Layer 8 of a small transformer language model trained on English Wikipedia (16 layers, counted from 0, width 128). Numbers have three digits each and are written without spaces.
A neuron's activation on a vector x is SiLU(gate . x) times (in . x), where the dot is the dot product.

Input weights of the MLP neurons that the questions are about. A number n stands for (n - 500) times 0.00067.
n7 gate: 633365567760565438408532353537538662357510582707701507800500694363748645489422592399737339408457373475444574442504454394320478302631547435468556457513433362463365572458493434532400580387327533567471592555607571430326555249538667443444559583521453574605529437693409649524376619635602476251624543349496674453479419455549614428493631597500629557569376674244507343406497698556370354388331
n48 gate: 422537575390549343694709724212453358634606387530659727484398300506345488392600574406520382374487670403457253635623214334500598487575642482725749653582425475384551296338658515632322537340500460480543321518479525303735526442412740400304718540351597415618549599515457734437540367411110606633298543515443580287369697450482464585538524496313657480654600553287692553551640631554423548484461
n69 gate: 496633398610561579517660294157736483344335556407459258597397522421620537623429561560511423310441460533658507456532356271354596582576385713478616453581718414636536464422570440533535443433489590603545693523573504563340524537432466381347585171418478386558774437547397523480529489489486546538331567545344617337668783290289722451660509627746496410470525497318646555441475448424346410496372
n71 gate: 556595623592621430720364400321632514552639484412678444518529227461442453493698497462456553422656576331632286496620557458497453311721370471432535507650563451426659318545452382475541424640590611510407326352576419349482492640250408468461336435317641408388419280686671678424387432396285391530540512500559537658455458465425397448274379532372636759484787431407527507571739631455466489467518
n75 gate: 520312696309758202504426737355365465886558291306733405447233579532327475385460551624537450691589479492571464579585232496371629527821508445578472582355547566396739493548472557324362629348583496296390492540461496534331630517496710378488444401387306598554772525580356752395443277591597592403523412809404527676662378413433411606547681529540439374141578428492602575556401532577761394483540
n79 gate: 733581564647697297594565553344589540504536760360477638439574535482435506622662443593430460402417531446316493438748391571572450521659468514607530198632544392550485376281518360511250429649577448560708551555821335215488475269643319580481463538552439311514539406475429439334308492655328437764468562504360735550515374360379654387263500561304705530639579416542478504524614688269427515562612
n124 gate: 401608491421266558585389512519234476706442429744442458431650417334551646504482554305670447512464471525449452666367609577606512549453447574205599603317475644462738496371528301455650462777188519424526539427535635416529527563654263610500440550167323476159743290534787409491629500461275375504462593441462488697390596433701767347657493598437426338500366698504484392585698476496582755583657
n133 gate: 482481645404462247208666455402547525638600415394829646567469599456557491620500394431401430582561409394384500420277496485534645382488524439508449410416621434500418459422413583256475535552500345434359343544880484596643447404743471466507332606504356599671492334556683452723763628507485455286584293604723408628395360591452522432594477695555492366414633355511234393500675500723683221409563
n136 gate: 432425544472430673724679427385545474744691422390547651396567330612611473612563291455386528614323512422440500496527289653344350517581522573601477656315432429580305634409481479166575511468403606337500555469632408695671208484516611485561459555451449553606357707489360685331531243455607382416504609282421394174563665392546665444288480434305369569574764381554667406672526440253290477508348
n141 gate: 566574496644553292355688411645550610496516593488639393360509431447569441824870087570737503613597526573751263496542555630469543422647421631764479538409305523412433427538602445462594310559504516429626565832722324509417235312687759436617409556404569271524587330496645396414580577393525314231643459561500403419426618635558664304647467704356828559488463313282488336435459360358328319457554
n145 gate: 518531571476458521493583410711471366603382589289715444782700339479568532511545607596205445683479489606394563500414422600500719684476630418485742682472437407779470473483515618538569644528380448530385518602412547500349521461567532425467544527533538432253454616500607600513396363438600432488384239471268525402442500544599444540442398515511392343538484101773778171534504347299748560336585
n154 gate: 516626474610402433488820752599568786275453428563504492603399584477377314554388661665303605366671588508696459353373430561571744455846731478537781425519380344484684553437584462479416458450460640484270453333425367657394450389522520574309432429626404634622538475369346658426749400516402322401539817251335645168528372388726324460393550591456601328572354493221544496515536536431293402609447
n170 gate: 654583458448491385365390508537666457342744363504770791350425517446284630602682270452430407593624344443520496504424500805405459654615310415455480926504432397672568563537370373329382576511685429735321613540622454395529585282398566756368464249660393535496567525667472690564540475382524397517568196336713492602304539594415395664680663504358444500355518407525543455397512736572504189574528
n188 gate: 155341443493366713407478486744694573781479417274345493374389419463454424493689490578518467476413420536475258430708572521458684516375551575460412562381436522412453520637675480576483449348724543457575531360794410675556448578511400207347426496486412475514593608594369158715618526356504425312561559569597583555402531500675586538472472591412320417596566414540531625424542542477311712793543
n213 gate: 522558866500723537637404576331633562460352486338496313674438550464596391416330540678500469413471508492445519446737443530452500537329564466615396699493975339439715448586493346691426514486467490511647515455374614563582554473321275675373571311306531510634442465426690435730376519496650452571369438431570558603482353323711605354613685565356556311350385463619354473290352415647528323385654
n305 gate: 508448595684651449526611465455638436450425572269645555633532705402408408381483570462416159312401325247561481576442516446596728410562371675429439472681795339537481314418523529464565357727439475377387575550328341439390673496566609488430527408446401712698476694463415467292469262569613479606515406621399676176530247508604652663659675374443596574421524503448353456636427709545307273540717
n7 in: 503477388473709468451507500649462359544447562518550557584434653434541548663496607440576473466468434310396417507361574465439546324565509388441668392470290472796374583447334587487494618436368482471354587412371635570517546356616627403542376615455365542503237570442315739456407346462638440274564701550420553386648375506524539359572540399753517558586410592529388639432352469575216471388551
n48 in: 486675403379460769480665579651601617511361588537511610632318252542391606360558351503587544582383507529753489474656475556590402233639600536550535464564612594665486298603393645561351437507414664455532613564771378283592453621429643439679667467289424356374427504370643534488511561749521479659640399404496548374424519393396500466421351572570470429421441500410565362643385372530336656160500
n69 in: 428476241463534711529423647557575519535545466627360628510473404615449562265409331686493544650712581540429444630553457474455463311553566327513376574331298611478483509600400315228345575522575540680377548410650382479607742410521478510365520551428331566538562700354615621342473284484556509337660601478692656530506457617555573506690532587415706520344598379503407483503448458342568513537460
n71 in: 447632343566611652545455664406603487457575587565490640360308674535423511264779730383535366467470562661536567490639439375392434592493586333507490552513404542522618447297605484462622532363404478490472565623474567728549530479647324514433550486440597386506304363643293652473412355467449518496344633395367283329536569470649473339497337599473362531594630714655539497389517612318358663510651
n75 in: 358398414238440718612482489471441469624741503490555613589569802458738400729477396646718535497270626457676507525436419239510518705369360455328493263513645489366451747359445526557610374513645503430372490542428507621559598713414412415588503681409316595364460496533263436552521558462335581437610570585387388590541542604484366606479547475497353344418710462504521562435538293466390415363507
n79 in: 454369482478451338410575551731769438319725605551562588335479445431524469517452372500479679555493674228451623617597359517424369613369365570500415395446560557560537255524526584249565472472562392553600638479277661361469404399716555581556467377653463434548503611343388475549320554415590491535550295477542628310536637343635714649643553439323568477417474542636396425439569676447450544582463
n124 in: 752473376532594510158593509600620513394633588492343508448509513795243265504596679641464575579495575443445676406561522374524388471486381448822368350808591334669361480611657638403250639332627552577653446429359223572604298523408621426573521247677385444579356622333504626382457597424703829436602476521509350482695195500260413669289496364538509874416458403460546683345470385408449522429461
n133 in: 579535546413527390433650618268694607411503401346555459571376452664394479527518413510562586535581596633510440403453530637427641606415377427452438493601521438494694552540327497531451437714366342434421532527471426458706593611624555591427474657683350523535743382528388486436697633510463408440307577591316734456578431556334460269406535405467776544546494572303425301408595526776532262452497
n136 in: 464462741537643347637520383508620561514462457601544357367497589461614622557697302428483393497573514483354497534712437583395554467412469445406471530444566446428424384575539512480500646512371491395701513425636604424441379614367800447638487459270480454449397854544258678436450473487523507590516587596500459587613450335330517532426619276367507407586593406749529337524500652374664304500395
n141 in: 287603409369453458447594615313761333347345468586496387403713486484425554577545349598429443613481567570621565386579541394666617564741468387381503318503366500474393244516470519298534474497466474490553404638385745532586572407653268316633497475500637598526414579545725526430472623476383565579529545257454573573604686520611541333520403263466408538608437515458590602405554823398263445458483
n145 in: 758543529558512508450578359440613527493446278517568339539370525461744404447619469524389535396496482543353355687640665545770514649482358538351390578431562419530469542401619682348619487352671626365541527487632394406529608337581386419555579568604514422503175602549476444445235408350413603474322489753316533518589391524356413714453546472565347437367592463532585425641562401526815539636424
n154 in: 371476429478408374432551480664573657554494516568434494537323556476491426510418458670549531471623373603662470580544564433531483448443751451284652339605347427468524447660444553521628579554566584400292412417453493661553444525564351551523553338674335468684615616221457634412780387322557446405761640435654652442602409444661527490513453582636818290434400503342484452370460622393660632500493
n170 in: 507668439463582711268625325479564264412288607389459347584563452386378534357480539671649440566552393699677486638547612392615641464611394655368454364548565629407583620546306524302486510412320564489461517461726299395334572440508636526554561408489507522556691658384479434504598699224536731523377666514268535368472469705570449627605373343482554536664332403507384533633472602653376573596615
n188 in: 358358500602288546609616580281615678588328605477550344476429440516572419234534426599585480483443419609409497539621355459487472609664480522573547532549583572428510579685574471465665510231534647346569284481541767468396653539624563622603514447534426455348375525445762570273759398581383500583477508397614285633332627500246365513497445674500397555391636349332557592607419571456645486683466
n213 in: 530675493456569407581397438449713760446507606506322634418538350385515473424422400700657458415388389703500570709591259659528702526245401450713367593430489547442463351707556566603335516640808525503500396669365638542687387243554360524379433448399538532584356412462574602550476521364412466518385533510521562503454709397565442539392497514480449578647473539472346535410404636357354554368460
n305 in: 623493687543291533519674377458468363434481321557547355513470317435518495700666597494537405370692741493712539530523556464610446396253515683610442573686427510360349328449433436323404651583670427396598452521649428620524456462604538470419461436663420460487527606268312539537543490420474491507466511455520610410638702397431566548548497327603662316655569532517452517617535805531595516537667

Each question shows a token from some text and the vector x that enters the MLP there. A number n stands for (n - 500) times 0.014.

"s": 477418488411453559481472455496457473338528453556623583389511646458525435491483501552506687519392522524480515413451495511557500497414553345523569484444521621444575638347367572592587331485447489417473496467510427530581444587566569593514358445526578476541579503489534479542511535472425707512467494399525444535561429530445448505562440476627568344581415476521581492562527512476521639500385
Which neuron fires most, and how strongly? n213, at about 0.38

" Po": 518558563603570506534420573449516509548487468405345443465617487747499416473533537477488441439568513436562567331359384523565480555479471512604461447488579430511520534511595487595368421569416507516689589508447451455468486476522568542479494477535535480594403564519650466489447610455540560377518441443535426512544386406276451550506411605477406508518495484421549566540515519578517454450619
Which of these neurons fires most? n154

"lic": 536478579651494497462517511445462372499505534453430443582535522476489447552514458437534776448526548483534512499541568440622572470453466486338470511570589478408480601481608527532500553527531347376683583438487488497392472493567505467483513467320451470368551620423563524351478570563483501568546585645418530534462475479453537517431516418449578465431403498457411479651486501368466588502595
Which two neurons fire most, strongest first? n305, n124

" pro": 502366369522484462518551574418507377413471506423378588570383483614524569632570546614491529498497422514528608446396482530500489409368535420551462511420472488505575431504584524505443599508539484549427419517430469537366566463449419643643551452529548504613490484582520592502449648519465617523548394437470372445535559554362577712401498485618590515439507464386488532557414512501498554412477
Which of these neurons fires most? n136

"ite": 382511582574600483492377353460525502486587390554401384404491583571500471485603438363643571480543405558599548609497552471475572486525449432513440543512302543613541557417476411450509495554557508457517467484511496596453657544539424552479537445477524504475401582573502453419409600422367595455414555470494600385519449522562420456574489398418426617487429492542573574664397538559557528485585
Which two neurons fire most, strongest first? n71, n170

" his": 678461518392539421378522523570410461546500493489488523446494492588587836527511449527592665498445543465428536477487408515460539532610550442466554538601431531339531579412587583483366461535556511500422469521451472494510539477470494485522527530552354354412502483451512488614583457529487645467492351453453352542513470600519476553497590520502485481583370598411397522518456483478489523445480
Which of these neurons fires most? n75

" June": 512502446430507519465411427432453380581337436434414589380596636431567490527539626540535668440466471465313409549526429551524418532504453474456585563531445532475522440473586506690476450459621524434551359597561547516564437471541578435457458607517460583449501578494437467507556525505501731433499311549576592487491489420410457426514521460539481598539477475529521631588451433519453471546518
Which neuron fires most, and how strongly? n188, at about 0.55

" French": 507368553399468471499505476470489404352612479500461552476525589457495633531486469461555795489472361530460557521428488494565586620411382456484551569684308479458447453495509422514535497407615454416559491484457527489597540338449468468557532489488459588472460567476557410627568615467534639471416555551499557489492445386508489598537415471492510483452486562588543566538448582441403445579479
Which of these neurons fires most? n170

"ro": 377518440562534609518526524460500393503475577425427502575409393622503501665548537610404528434527454502460575558478408589529501478401489442508506446554486537486532405507589493517455600417484549552590489663503495460230507514541554620537525497455581493580487390512596543370345550534436656508536504443386514382420575471466537631368480377452633506479441403486473549482541558473511564440549
Which two neurons fire most, strongest first? n79, n48

"n": 460485481387411557427526466411399503473370512542396466440548448547454537546477415541630626384545469617525381608520480572466539534423573504493428580562567614558395663453505391485596467589525465410522472374574424489485516550536636535551493538535500504550476634410582429453466651491444555425507377568491482603509510542396469445437397575471565613322419580475491529457645366507471518514581
Which of these neurons fires most? n124

" ": 557499540648519516442499468526520478470464403505500638530436469660376438531444495505505655482462516570486484541459490496499503479434437512520420365604461553532398474736458563476471493484484510573475522375525500574504471555548510490480494494537562434508499520507479496483527531568500949499469499350514428476423403499592549538453508365548466501474554473493498473495534377419517407476447
Which neuron fires most, and how strongly? n71, at about 0.15

"ic": 551507445480533620380591388559346401602613368516601481437376547497460537435622556424547631569519548537504477587485630422513517586435427627382449552459549459458436674359545416467735504562517538536501431468481540446498614521495436558508478416427441515437471484406523518476554609542443610405488531585493513512463441480402407531437532488410464514531451611470477583591511444514425552474392
Which three neurons fire most, strongest first? n124, n213, n141

" and": 527471496518463493526507559505565539524482447526481473488496519575643880551469523443563764471547483366632545517479529392415604543429421511475411441549480586491410535438384551425508429476511521503430540608384514500590427522490575474552513478497514320508570397518504539442402420414442418470589527478512534578535508451410509458486543465502426534397523612479454489525544408601466476471515
Which two neurons fire most, strongest first? n7, n188

"mp": 531573576469511528487450488365381519604414293559380498441530433559457436559498557508583631485576532634482405506407570544505471515280513562509437559470538333566497460364562446582528490486460482463551605516412412607566558505526513400536530550602632353379446589538486452480498578451537491524558552496509451570536500563485545470543335445580520381455515591498430570547488411527625561390490
Which of these neurons fires most? n79

" to": 471457471476397478440420475559575552518524471552477430554585474702552657432503512461432709468481503498591472398515546385393495556422484410484406527596497489513468539425539474610475530505535494527315596634457496525524437639565515568443499608527473347527453473430386500465542501520428441559483329504546390545641618347453388604529450422583486537529537442388592578556515516483531460532530
Which of these neurons fires most? n7

" re": 504475412407479567520493523479472374478421455517421644386531550569513385473482588574489521489547461589608589473446490538514490458514510545507425520541524579351501455580392640409508476533545500629491510451445534551402474382427545545442597387583458476520493497480536597483403653516509688391507555431526387524568567414322555508527462280518650485569607617541560476560473523528427396429468
Which of these neurons fires most? n170

" director": 603481562536462521566574567566450426560479501455537641431597604510435495578466482479473751461422410461458624485597420413494505435431422546510468501673527387470543453366407467560465534458550490528535439476476556583420483491528488479441628522335340639418459409411682530471557599468448470483540467546430490596419421608463477471461416372510549474494486457546477599643461555470567498549494
Which of these neurons fires most? n124

"mi": 419543361527453611459414451488530433454601441494334419596562437494488439530588453556563604544541525554287458426393584497500550620641515467512487506458423596428527487529474555548539426522388483471563532504571547499377381625405545487448602370438472639570438445592510462440391417456464588441512535490463525636458420462433521518580570457559498607473517619658439571489537395511492461561610
Which neuron fires most, and how strongly? n124, at about 0.54

"M": 500554446556471494409577539500390499615579400556363615512608522592412379661393576343651561545454518509502504460450569496513399421578381490651600556508529401436558607561403457584523543554522408331566509587416450517567459476464523563450585605508502400417490560431557443551435405580390602481433449434553515487553516522420567482504402516585471553455392568512459518491427356469523534524526
Which of these neurons fires most? n124

"di": 475351473473380586509422602494409469588582434501415533429621385617368506574511668439458441410528502553511395568471572504495407532548447472415557493426530556557423458576570532456518449443500519532588480512484635533440457565416444477490439546441452591465416463619537545507512540518305683424419487518506409517476518491414564508583546583491448554491398533508506759546505422424575452632557
Which of these neurons fires most? n188

"'": 539442582555568485469536464570467469483530455492502620453448383484497381507348477499565735338537456547542549471374492433607388388356532389492509467573453679566484591389474461496502490507547563624622527388538600536498572511608401521501430470542491412386513541465519568524481451504486534522492560404440400591531468585308537571541553564476537522552448544572393515468553408439622553426494
Which three neurons fire most, strongest first? n124, n141, n136

"on": 418464406432437497553570326388375361604455429505425470565518560490523516565494413545464582458469473531484567573547632533541612564418556451625334520533489385405594517428447441521600484556472515613507451458431533540526486612500484557394530634615512572562477441411497564496400583519367637556458489596474561547431480502489470492459244471505560538530478486516388559528566451445572548450627
Which of these neurons fires most? n136

"and": 494393518488470364542444595479524410560395460477399470553487420695597441557512469387556567567538429515462584528478490433496454513473559564420555511378488546488557604512498328514538398605581528541618466554559490595413390490464612536636521512617430670441550392634409563530460525484466514437491525637544559577544482410493480519407360390509497507531419564359436619524414499465439403474549
Which three neurons fire most, strongest first? n75, n48, n145

"mo": 577371525356482640456546461441484451538423343481422579639427452549504410527489495561461535433538550501467364576289561463527553460498568567506448449479437521627463540331516413620467517562420501490468478636460361517468583581394478569471514583485510559532380504552585564548538593552387539474608404515489391523587566456444596529435431527516522507616407562562517511565630437423541376524572
Which neuron fires most, and how strongly? n79, at about 0.55

" on": 530442490477543445454496481436495508432462381415470458474452535737516720433473398476533628559463595508442438589595414494455559392430527369504522536606551583496561529374644540605554544430573554643413494533475557544464433586469449552472508589405460459515432540459502370418448591495529526493539481429495681522527530385417458554512416387388534605460578510459568556539344421533460506533523
Which of these neurons fires most? n48

" office": 595452503455576475384440444537516533557454483555437578457520498499426489599508558621590732392529473399430510450551429467386444393605495415465472410661472589409592427584438411575497515456471417500524466499508669630474354416412444567527565573438499649373402467464561499461523592503535532572644503419571478479478450452458482445587510520578457418487575572468501646592442431436459564542454
Which of these neurons fires most? n145

"ment": 558490401444471491552467389474471461550405397615413517448493560433436484541475576454480680586485508418411404555545524426621471485381666476421487433518400517610590562507410348483640507456404622497582444391523545539470448436484578628472600600545493507560462549316504484350521550481426589534457502465600500556490470564473563474463574421503452532616558503464552599659503612524413422450458
Which of these neurons fires most? n213

"range": 426475595426550499482301450511515379364568415535342516522465552434491376552533438574616785482528452562516577456520456432489570462614494523433506466459414500356635543525455395668412564516524450596571468548485569564494531601486406549571449549447453514338468528548474544493527551435516597506558507457443488395448455409439549484516522511555468472513545552504444560656397437565529474523610
Which neuron fires most, and how strongly? n75, at about 0.5

" 19": 522462546561375594443414528511539435398482411519614695509398516541596697516451534499492517493424365576443389412491460521598517520525481517571458494427465492479565433555516433602436600352456451426675480494431556525489479483513605465478537601561456336415487514439601504447575598491451636384502478497561483467474506434579554614530425469439471562526474411521633476672481568362404456538465
Which of these neurons fires most? n188

"li": 536529515425339592462342463580466550584422391637517378471482484500361593527443531507539468497543567435614538490412578455440541509587515452412486360501550626423483452495578476537590477482432592606533526460444528591544476522450520574516439508432422556451487397489442521456486690474517651515472511441534550471354508510501588659568564548434453533471399620498375580410428403373652507592508
Which neuron fires most, and how strongly? n133, at about 0.38

"ad": 540569427487468537555435484459446524500407405451608673430491480549450484692432526429421756583487398550447519488474441342482506508471544548450553450429520551482546502511590594552572280544496487452633528557434634499489494344477547619438411540545528532540471583493515536431468609502522477469408465595517552560461573409531528393413356486532518508411338439443560533601479561497524453494541
Which neuron fires most, and how strongly? n305, at about 0.25

"th": 474549432510501508494524514541442633525408434531523486500581495556616511536510447634518724623493456500541543548443567388514447479463479419474479497355465489475458601400501442433563478393622532661540449435451576529494520426436484410615572501569466610477443483611580353491357500501600447395360521466565647502600545412579459519577403491574385429478389556522441611423565456394450412555520
Which neuron fires most, and how strongly? n133, at about 0.33

"w": 418440429528481577448435521477507447545406562461370393428490470444524539509509474419538570503671529594581500617556408483420513481457596462501555647501472443418495507492286494493465484457556443446553474513519446514469444438744500462621456564471588515508453613517574467395700507512579562430558556433584513516545621448510615450564324477586482603372390531440383560480579537463488469436492
Which of these neurons fires most? n141

" a": 517411608464498488430432529548548581527456429450512518495483542781691579510450526578525653460479557464426539564462425488507397512522593413519514504547485558388542461568523440605426548601572567485364605529446511541513529423456512478400472510560472378467449433472547533603607403440491719494375503420430419537522495490333564526558481450609477483352494558486423460452384570508467520423457
Which neuron fires most, and how strongly? n213, at about 1.1

"a": 497482522437501566514463583518575502521506252547533496356509379651515521513538559525531462498499535549495540453381504552412494479572439578602449491401284491486561449553535491576486609511557514542538525457394437485414454496493532544501334589461579536602445612543523366601515489497450685481445573439538576391501504331441550535485490521409543475449522536557488555471281659553516447560442
Which of these neurons fires most? n136